Layer 2 of a small transformer language model trained on English Wikipedia (8 layers, counted from 0, width 128).
A neuron adds its activation times its output weights to the MLP's output. To switch it off is to set its activation to zero at one token and run the rest of the model.

Output weights of the MLP neurons that the questions are about. A number n stands for (n - 500) times 0.0013.
n5: 647 730 704 469 613 449 504 457 543 394 336 476 469 270 496 511 423 694 352 470 394 860 395 242 453 259 609 460 517 707 486 515 772 546 353 662 586 406 356 687 266 471 568 529 642 436 539 596 547 485 613 307 379 603 390 437 374 612 338 492 418 531 239 431 519 663 449 617 565 655 428 719 451 414 467 417 578 645 572 532 744 650 504 246 458 420 483 456 315 500 357 430 710 467 631 566 639 440 641 427 484 517 416 625 507 428 767 561 546 285 599 543 426 322 362 539 460 361 671 289 500 435 510 664 362 408 592 590
n10: 539 423 368 791 538 398 382 643 568 593 435 538 354 450 469 571 394 551 572 656 507 610 573 531 514 700 542 728 383 545 363 527 461 538 510 579 513 480 480 514 448 414 404 367 434 583 399 322 435 735 602 335 428 609 294 520 483 506 203 345 439 725 482 417 634 272 574 383 416 413 562 438 474 525 490 353 658 253 442 581 518 335 426 537 319 548 779 570 571 550 607 528 531 382 503 679 611 626 317 460 690 365 559 720 662 547 684 562 595 510 34 444 532 513 598 546 526 384 458 514 444 531 398 585 497 378 577 592
n12: 438 528 613 449 464 337 532 482 346 605 601 396 321 521 468 465 435 720 397 353 561 344 334 422 526 302 728 433 393 697 487 326 386 314 400 585 597 524 456 612 464 476 373 428 582 579 570 421 437 587 539 684 500 637 511 399 486 582 719 450 462 554 598 408 486 475 671 357 604 545 389 578 750 197 345 644 607 316 511 440 555 349 524 444 619 638 569 341 580 452 697 500 640 261 590 582 496 514 411 527 531 566 514 369 388 574 556 735 746 528 597 435 515 533 672 460 371 681 593 278 449 410 427 660 486 719 392 351
n14: 681 628 639 643 554 274 419 620 289 469 361 511 727 432 809 469 267 323 659 599 343 531 478 330 292 537 491 431 224 496 587 496 326 636 515 343 335 555 588 561 442 485 596 381 533 322 504 610 729 595 473 519 691 403 233 560 542 590 627 291 527 543 453 463 431 330 417 500 707 478 321 473 629 365 522 450 320 451 610 628 380 388 504 583 602 392 531 451 471 477 406 703 397 357 437 355 654 649 473 556 421 567 500 730 455 678 666 581 421 477 625 575 404 478 668 272 715 856 565 496 452 320 528 413 636 516 395 658
n38: 580 192 354 577 376 360 493 366 589 325 325 572 540 605 448 561 354 427 344 439 493 510 584 464 409 437 766 497 414 485 257 631 479 526 560 526 600 491 540 478 644 641 490 556 435 278 518 359 754 586 670 560 582 687 403 652 414 599 389 523 462 669 583 385 662 523 643 317 401 509 393 610 470 690 607 535 411 475 582 448 409 507 478 516 520 494 618 411 521 554 576 453 429 392 536 447 462 481 702 519 360 631 408 630 506 471 534 484 268 519 468 318 600 664 484 534 335 594 396 687 509 549 477 493 353 507 516 503
n72: 524 477 585 732 399 434 527 689 434 577 393 389 604 523 628 827 530 512 290 592 529 411 303 554 315 161 328 714 468 349 675 609 317 633 380 403 302 749 611 359 645 414 419 451 384 465 423 640 769 369 435 454 504 549 492 599 603 246 591 527 592 607 576 552 469 572 500 541 342 278 533 407 302 492 557 786 549 557 664 500 504 674 405 550 528 469 451 580 529 238 515 584 385 371 607 549 642 411 617 748 588 496 512 572 435 627 292 410 322 392 539 389 708 595 347 387 463 634 507 476 681 516 395 540 394 669 249 419
n170: 530 602 701 645 598 388 480 493 722 438 455 548 585 551 546 390 399 427 789 565 465 428 553 716 564 387 598 450 410 409 503 468 549 345 513 637 506 378 737 497 616 402 529 355 557 284 494 649 372 477 607 487 482 722 591 497 654 418 381 375 635 279 261 456 471 595 487 577 517 367 571 448 585 490 379 487 593 535 514 423 326 527 532 439 480 484 515 452 448 356 432 311 549 685 613 484 179 571 582 516 574 571 669 375 407 630 441 493 430 617 610 517 274 297 477 517 487 478 475 334 497 573 562 456 609 463 536 516
n216: 588 668 466 465 478 385 528 507 597 423 380 538 237 463 686 520 447 493 459 659 419 497 592 534 429 585 294 239 837 573 605 354 490 292 570 613 550 740 621 629 503 397 312 487 424 408 435 544 654 528 395 601 477 373 632 567 557 497 467 469 591 363 701 341 617 556 419 584 458 393 559 521 392 284 427 449 359 480 377 568 446 443 524 564 563 325 351 507 461 517 578 631 629 315 601 632 593 401 683 566 485 357 559 535 476 432 229 400 504 367 662 416 489 519 737 536 589 609 536 615 562 284 559 620 545 315 465 608
n220: 742 354 565 421 419 528 346 590 260 522 268 599 392 554 245 689 771 638 671 435 463 657 660 427 522 391 593 589 510 494 484 523 536 426 513 292 605 553 536 555 549 487 600 466 393 494 375 467 523 422 352 404 523 531 313 251 292 428 533 486 483 529 421 721 726 597 622 493 705 439 543 531 461 604 639 351 395 616 618 507 681 522 486 370 634 538 409 524 523 544 257 443 514 721 397 376 646 400 402 406 624 466 595 504 408 484 588 332 390 455 578 525 550 340 549 511 289 460 405 655 626 415 703 550 412 479 581 460
n229: 455 560 436 507 420 429 315 355 600 645 605 701 500 610 411 500 441 219 500 244 526 538 549 596 447 430 598 429 531 509 672 507 474 641 424 497 351 575 406 386 348 329 503 546 389 524 468 410 481 462 389 738 447 679 391 460 661 457 431 802 547 378 546 539 466 500 598 456 625 407 361 483 680 654 470 632 527 728 240 445 238 557 423 668 517 463 473 443 465 527 661 359 497 427 354 408 562 456 733 599 544 578 614 707 527 222 400 479 531 456 598 458 595 519 676 567 543 582 494 531 620 514 512 528 345 403 438 598
n233: 485 342 644 542 333 411 680 621 376 497 395 325 371 246 647 638 599 543 706 482 543 291 314 507 295 303 358 687 500 564 602 546 593 364 507 598 553 601 375 417 611 567 405 592 373 467 587 361 606 743 576 504 347 434 470 676 378 369 441 570 500 721 470 546 628 525 368 449 559 443 410 453 466 568 436 533 421 496 322 410 568 420 536 370 274 474 659 304 613 679 648 406 649 339 489 768 579 442 456 362 445 204 674 538 658 560 562 537 702 478 441 616 621 555 574 633 387 433 438 359 629 675 474 673 478 426 670 301
n238: 211 364 595 597 170 690 610 598 589 561 456 424 695 496 515 526 525 267 549 585 440 368 637 575 578 626 471 425 507 364 486 460 496 185 686 302 483 392 754 470 599 642 444 642 565 554 557 540 534 319 515 585 521 385 605 353 386 530 476 330 526 727 446 319 508 736 918 568 653 372 514 406 622 392 416 526 658 256 778 536 488 492 467 378 553 586 620 419 486 441 592 597 362 493 446 384 326 444 549 496 451 492 546 500 659 476 528 413 415 291 594 465 605 528 420 469 402 410 606 287 572 657 551 574 189 645 530 482
n272: 241 292 647 408 441 289 650 535 728 466 697 329 642 616 481 345 382 623 459 254 755 533 668 485 519 496 483 479 592 559 607 321 212 545 446 422 388 475 312 599 628 507 733 486 425 493 525 555 571 401 533 588 623 463 377 332 588 540 472 444 434 477 469 389 370 435 397 512 172 554 655 600 493 588 496 444 460 482 472 525 469 341 752 665 451 779 610 446 385 504 675 327 500 445 458 504 300 382 425 572 456 520 451 554 606 739 696 642 534 559 875 207 523 556 602 485 521 339 423 534 504 526 467 534 432 508 564 684
n301: 526 582 256 605 554 582 430 511 493 526 689 466 485 496 412 709 511 286 588 327 559 507 441 606 598 449 532 472 380 571 556 500 411 614 571 348 623 577 531 604 349 299 794 595 363 578 310 593 439 381 363 418 480 540 572 575 636 409 714 441 697 448 474 349 686 403 538 399 544 666 445 533 290 534 351 362 511 461 670 541 454 660 539 525 274 646 500 375 435 689 342 320 439 550 582 468 465 569 467 338 607 524 566 662 575 576 331 529 168 333 527 343 553 469 533 352 300 781 548 441 785 296 579 583 471 711 566 399

Each question names a token from some text and the token that comes next. It shows the activations a of the neurons there, in the order above. A number n stands for (n - 500) times 0.027.

Then comes g, the gradient of the next token's log-probability with respect to the MLP's output, scaled to length 1. A neuron's effect is roughly proportional to its activation times (output weights . g). A number n stands for (n - 500) times 0.00069.

" In", then " Poland"
a: 500 500 500 506 500 530 476 500 590 348 500 500 500 500
g: 463 467 388 324 523 687 445 472 559 595 663 490 172 333 417 518 682 472 497 554 457 408 475 286 509 403 551 483 741 529 614 334 486 569 434 370 670 453 531 327 748 781 395 780 451 441 241 290 336 519 369 398 555 729 575 727 496 589 568 286 496 565 738 722 668 392 522 632 430 490 498 514 535 399 604 605 535 463 604 429 627 333 418 926 447 580 529 515 456 497 485 302 592 622 635 470 483 287 410 173 489 494 517 497 311 415 428 405 593 730 482 512 430 507 608 457 509 437 228 576 574 596 507 467 557 547 489 389
Which two neurons, each switched off alone, lower its probability most, in order? n220, n229

" ==\n\n", then "Cl"
a: 500 573 500 498 503 500 489 500 500 500 500 500 500 500
g: 817 376 312 676 497 541 336 618 656 537 407 605 526 555 536 413 595 554 621 401 603 499 633 535 461 631 465 391 439 536 683 540 547 368 523 524 365 564 599 530 506 472 479 592 399 265 330 300 533 457 356 508 351 583 426 691 520 395 407 453 379 536 519 528 354 608 633 659 488 539 368 427 310 438 344 223 515 375 590 477 505 680 631 524 626 433 469 391 392 373 647 547 116 603 470 442 515 479 565 406 389 422 481 518 675 392 699 358 513 502 649 847 551 404 664 674 779 544 721 520 398 405 429 230 651 388 813 220
Switching off which neuron hurts the next token most? n10

" in", then " the"
a: 500 500 500 510 511 505 500 500 500 365 500 500 500 500
g: 406 513 838 617 489 544 572 401 565 320 426 578 421 414 650 633 478 291 496 381 412 544 221 480 733 724 713 393 514 422 408 410 442 428 715 279 678 492 474 486 471 634 618 379 274 305 715 707 525 610 533 505 561 543 320 535 389 514 564 526 411 590 556 554 370 619 389 301 352 552 749 550 386 537 565 277 421 369 639 518 592 626 233 336 194 472 515 415 501 558 419 757 514 249 718 594 249 588 596 464 520 387 626 491 554 497 569 763 506 650 462 347 666 305 552 403 503 504 616 496 370 510 524 546 527 586 527 467
Switching off which neuron hurts the next token most? n229

",", then " a"
a: 493 503 500 549 503 500 500 491 534 487 500 500 499 500
g: 204 470 349 386 398 548 377 565 511 450 515 494 489 657 602 750 807 388 652 333 581 477 413 688 673 737 555 633 402 627 535 369 361 369 336 346 528 602 698 756 208 358 614 331 507 330 686 409 646 447 533 492 508 371 650 610 269 644 426 445 451 615 457 682 448 402 480 386 627 688 501 411 556 553 521 411 421 578 631 371 525 527 335 560 473 646 465 461 614 377 382 676 595 583 354 499 469 518 401 524 431 564 586 319 707 398 446 345 863 629 494 276 563 448 237 561 424 480 368 520 408 564 343 574 665 624 394 481
Which neuron, switched off, raises the next token's probability most? n14

" (", then "39"
a: 500 500 501 500 500 500 500 500 503 500 500 500 500 567
g: 449 671 593 567 532 585 745 398 522 629 603 489 333 593 487 393 560 695 445 412 387 531 470 654 594 760 503 629 451 382 577 569 490 539 202 312 446 690 187 749 544 508 325 497 440 502 732 410 381 337 425 282 495 643 587 561 543 371 662 514 382 419 355 550 555 623 255 552 642 678 275 373 485 409 427 420 404 592 413 768 423 677 516 494 688 414 466 583 514 206 720 470 509 375 618 613 747 625 535 569 332 581 536 453 478 510 341 560 641 604 503 308 200 485 383 590 598 598 350 355 504 504 252 503 546 522 413 430
Which neuron, switched off, raises the next token's probability most? n301

".\n\n", then "=="
a: 500 734 500 530 511 461 494 500 499 500 500 500 500 500
g: 680 442 523 605 351 452 353 400 555 375 552 460 417 360 484 599 258 606 381 436 650 397 784 711 685 646 714 608 524 476 353 515 543 555 490 586 375 530 418 500 320 513 730 622 313 531 214 382 630 537 342 386 323 537 599 374 541 555 838 269 334 526 384 440 741 539 520 428 407 574 414 615 856 608 575 457 495 496 313 479 409 624 618 394 490 427 441 518 472 568 660 559 412 406 699 444 661 494 573 478 556 567 571 566 441 530 386 805 434 552 520 424 267 690 431 267 533 156 419 447 669 407 537 515 409 540 358 553
Switching off which neuron hurts the next token most? n10

" that", then " he"
a: 591 500 500 500 502 500 500 475 515 500 500 500 500 500
g: 343 446 521 328 496 561 357 544 645 336 648 565 484 523 371 395 419 497 683 676 651 444 741 669 489 635 616 381 488 357 447 440 676 732 319 682 355 405 356 532 547 312 449 542 624 654 573 494 343 468 212 399 400 519 671 536 476 611 528 558 478 495 623 663 296 437 610 399 735 460 535 590 570 287 556 326 530 363 579 532 597 310 705 436 384 615 581 452 389 840 474 498 379 530 682 392 849 536 282 590 370 455 463 444 254 414 369 397 452 458 503 722 486 515 595 680 265 442 472 578 479 345 700 397 628 601 383 376
Which neuron, switched off, raises the next token's probability most? n5

" only", then " differ"
a: 489 500 523 503 479 496 460 466 509 500 500 500 493 500
g: 599 595 302 671 457 437 714 586 591 371 636 644 636 484 473 334 401 391 589 380 687 362 375 583 581 520 662 569 374 620 441 589 235 464 523 599 650 447 497 523 319 541 621 386 523 571 473 744 578 617 475 396 400 675 505 639 408 374 751 535 84 356 614 512 354 525 557 420 573 497 390 720 480 457 357 542 553 388 488 621 378 375 573 458 451 300 479 747 418 712 371 152 482 637 485 591 458 336 487 307 387 636 435 446 547 414 614 523 576 451 532 900 414 339 442 472 379 642 528 709 594 504 399 418 671 507 378 337
Switching off which neuron hurts the next token most? n216

" not", then "ice"
a: 500 500 500 501 500 500 494 500 500 493 500 500 422 500
g: 495 302 532 361 320 346 410 492 352 643 478 438 308 486 471 539 657 542 619 567 602 342 531 513 406 585 643 569 257 636 165 370 757 514 560 451 192 759 493 433 316 599 422 742 452 434 446 253 510 536 524 365 430 444 586 621 704 599 638 515 819 475 545 402 667 423 462 482 466 312 356 522 683 516 547 767 408 455 558 606 501 450 372 350 222 511 388 552 635 490 273 587 832 560 690 609 603 580 414 567 693 426 544 515 381 462 470 488 453 681 432 417 455 327 519 511 675 449 527 686 374 428 422 693 550 483 549 461
Switching off which neuron hurts the next token most? n272

"aw", then "ks"
a: 497 500 500 509 488 500 500 500 500 500 500 500 500 507
g: 655 354 393 805 422 609 590 502 559 321 334 563 745 439 446 580 550 715 404 595 275 481 457 615 493 460 470 365 406 645 638 489 671 683 481 547 583 574 429 370 504 705 405 220 572 433 645 547 537 223 337 579 611 796 366 469 225 688 549 560 450 454 494 191 600 626 674 503 618 441 378 443 588 568 581 361 353 405 349 464 470 444 515 476 414 407 500 362 468 545 663 490 730 401 332 567 378 290 499 642 483 475 360 392 577 506 494 353 315 316 560 395 697 610 568 354 631 465 542 406 469 721 582 781 398 553 468 713
Which neuron, switched off, raises the next token's probability most? n38

" ", then "20"
a: 500 472 500 550 501 501 499 500 500 500 500 500 485 496
g: 692 570 563 416 523 357 520 391 453 681 545 400 917 514 479 487 534 336 355 417 561 587 544 468 448 442 477 695 303 376 288 587 629 489 803 455 373 568 548 508 573 784 530 520 573 450 659 733 619 545 573 509 336 497 628 277 501 237 702 499 383 509 357 832 599 586 453 426 493 575 481 507 284 421 265 159 435 642 457 590 517 640 657 513 561 320 669 468 128 579 634 549 619 463 608 300 447 431 661 554 634 319 520 542 487 496 400 639 517 427 394 406 541 426 532 399 550 448 392 411 482 452 571 400 588 477 288 455
Switching off which neuron hurts the next token most? n14

",", then " and"
a: 370 471 500 539 500 473 492 500 497 500 500 500 477 500
g: 372 715 574 461 562 676 523 607 727 571 563 645 294 455 516 380 290 398 516 484 400 431 504 639 617 680 403 621 533 541 440 554 476 522 473 636 443 795 523 395 468 597 460 569 493 442 408 532 253 533 619 502 377 481 629 435 534 744 455 321 632 510 243 222 588 591 407 336 318 278 651 617 552 357 658 629 736 282 662 556 322 344 661 560 512 783 392 228 616 482 493 457 409 781 464 367 306 661 563 560 344 441 409 466 502 335 413 684 468 621 479 423 455 475 668 447 527 570 290 599 466 363 470 635 415 701 362 379
Switching off which neuron hurts the next token most? n5

" then", then " again"
a: 505 500 500 511 496 500 368 500 583 486 500 500 491 500
g: 482 632 477 253 527 501 539 664 564 664 463 667 446 520 636 511 501 359 348 685 477 640 566 512 554 699 561 455 416 435 437 469 231 526 581 601 487 297 479 578 392 374 317 509 407 710 506 392 317 679 466 518 494 557 401 545 522 521 483 563 597 489 392 328 463 401 610 738 642 572 445 747 430 355 562 384 416 534 333 450 330 286 461 635 442 541 528 360 344 499 424 559 548 86 299 568 510 536 456 422 509 698 593 615 574 646 605 379 411 412 570 560 422 592 690 769 689 524 139 615 281 302 715 485 633 329 659 751
Switching off which neuron hurts the next token most? n170

".", then " These"
a: 500 951 498 617 500 453 450 482 591 452 500 500 500 508
g: 442 773 384 737 330 520 603 423 509 495 373 638 341 517 705 666 662 280 777 490 417 631 618 560 254 569 490 444 543 529 538 662 356 732 662 675 664 358 467 527 541 343 686 459 448 672 553 502 240 577 650 228 404 629 412 510 384 402 643 484 541 293 612 336 364 527 555 546 308 409 646 488 369 461 533 527 554 436 284 595 468 401 436 500 406 495 489 599 375 535 411 326 356 411 553 779 713 409 463 342 510 536 662 655 272 538 579 391 467 545 455 608 385 469 571 446 516 216 498 492 755 492 285 546 687 396 626 425
Switching off which neuron hurts the next token most? n10

" (", then "T"
a: 434 484 500 579 500 597 500 500 500 500 500 500 421 656
g: 407 456 327 401 397 449 529 715 542 228 685 583 435 444 483 718 493 737 410 588 642 462 517 561 414 140 442 505 667 436 577 584 617 547 415 239 445 308 559 572 472 556 745 525 314 579 295 682 497 486 579 662 337 535 445 416 771 500 675 365 497 612 635 338 424 422 487 226 565 659 200 567 568 388 492 537 561 595 573 488 506 499 532 652 231 347 752 324 554 242 585 690 362 514 342 428 431 474 529 364 558 415 509 573 473 707 474 430 523 604 481 530 381 619 590 612 428 525 373 796 456 550 404 643 355 505 648 540
Switching off which neuron hurts the next token most? n301

" He", then " attended"
a: 397 493 500 500 500 510 451 500 500 500 500 500 472 500
g: 594 573 717 346 563 528 340 299 617 603 538 320 347 562 487 790 471 441 626 549 592 507 518 332 672 635 492 701 382 259 560 691 592 110 382 394 367 420 306 625 325 541 563 563 439 661 665 479 404 542 370 692 302 413 527 482 544 512 672 585 385 562 501 549 481 517 382 622 540 531 526 266 478 350 631 530 206 396 408 515 594 580 708 375 455 594 549 706 684 563 305 378 586 557 549 776 744 356 547 602 409 461 415 626 442 304 540 420 308 470 515 549 526 640 271 507 531 522 579 685 541 409 620 508 465 396 363 269
Switching off which neuron hurts the next token most? n170

" Record", then " low"
a: 500 500 494 500 500 500 500 500 512 496 500 321 500 500
g: 619 629 547 475 566 678 518 260 436 656 747 437 436 472 553 562 427 365 792 666 539 828 513 512 352 528 652 496 404 567 601 254 571 487 462 463 428 549 657 654 453 557 524 399 500 581 651 283 383 495 387 537 559 508 386 181 447 298 561 535 480 371 598 544 320 540 219 457 692 535 367 629 351 622 440 415 497 595 641 269 391 424 452 345 736 463 413 555 413 513 435 539 554 447 420 576 681 550 414 257 670 698 552 560 472 620 607 339 390 448 656 587 376 602 471 647 442 311 570 323 538 609 260 638 342 230 554 747
Switching off which neuron hurts the next token most? n238

" was", then " noted"
a: 500 500 500 500 500 500 500 496 500 479 500 500 485 500
g: 284 653 472 514 458 555 496 475 451 502 563 437 350 422 574 544 605 153 424 501 226 837 600 525 391 604 555 671 478 300 413 539 778 713 561 668 664 761 587 541 553 547 639 367 361 561 411 673 409 587 406 468 575 527 682 637 420 628 377 676 584 391 488 571 504 446 658 279 368 492 659 452 399 546 585 394 565 398 341 670 428 448 225 628 664 485 260 369 584 375 666 419 426 298 576 361 525 630 521 603 402 294 342 408 368 453 371 574 434 395 435 491 706 592 448 396 708 520 656 389 450 592 354 493 519 709 291 579
Which neuron, switched off, raises the next token's probability most? n229

"1", then " which"
a: 500 495 500 490 500 452 500 500 500 500 500 500 481 500
g: 477 382 599 460 356 475 359 599 668 296 598 448 387 551 596 421 461 267 515 467 391 689 577 606 576 838 531 480 666 394 283 600 531 398 664 361 805 593 448 509 649 268 415 428 236 624 702 706 506 444 666 459 597 669 549 527 360 539 523 506 358 656 256 270 613 504 294 583 408 565 600 387 580 500 557 289 400 511 592 614 530 433 570 440 295 633 553 458 555 559 444 623 518 525 409 569 82 453 379 519 715 424 628 438 732 346 615 412 614 606 441 659 530 430 538 540 175 495 401 530 640 435 534 576 543 371 407 445
Switching off which neuron hurts the next token most? n72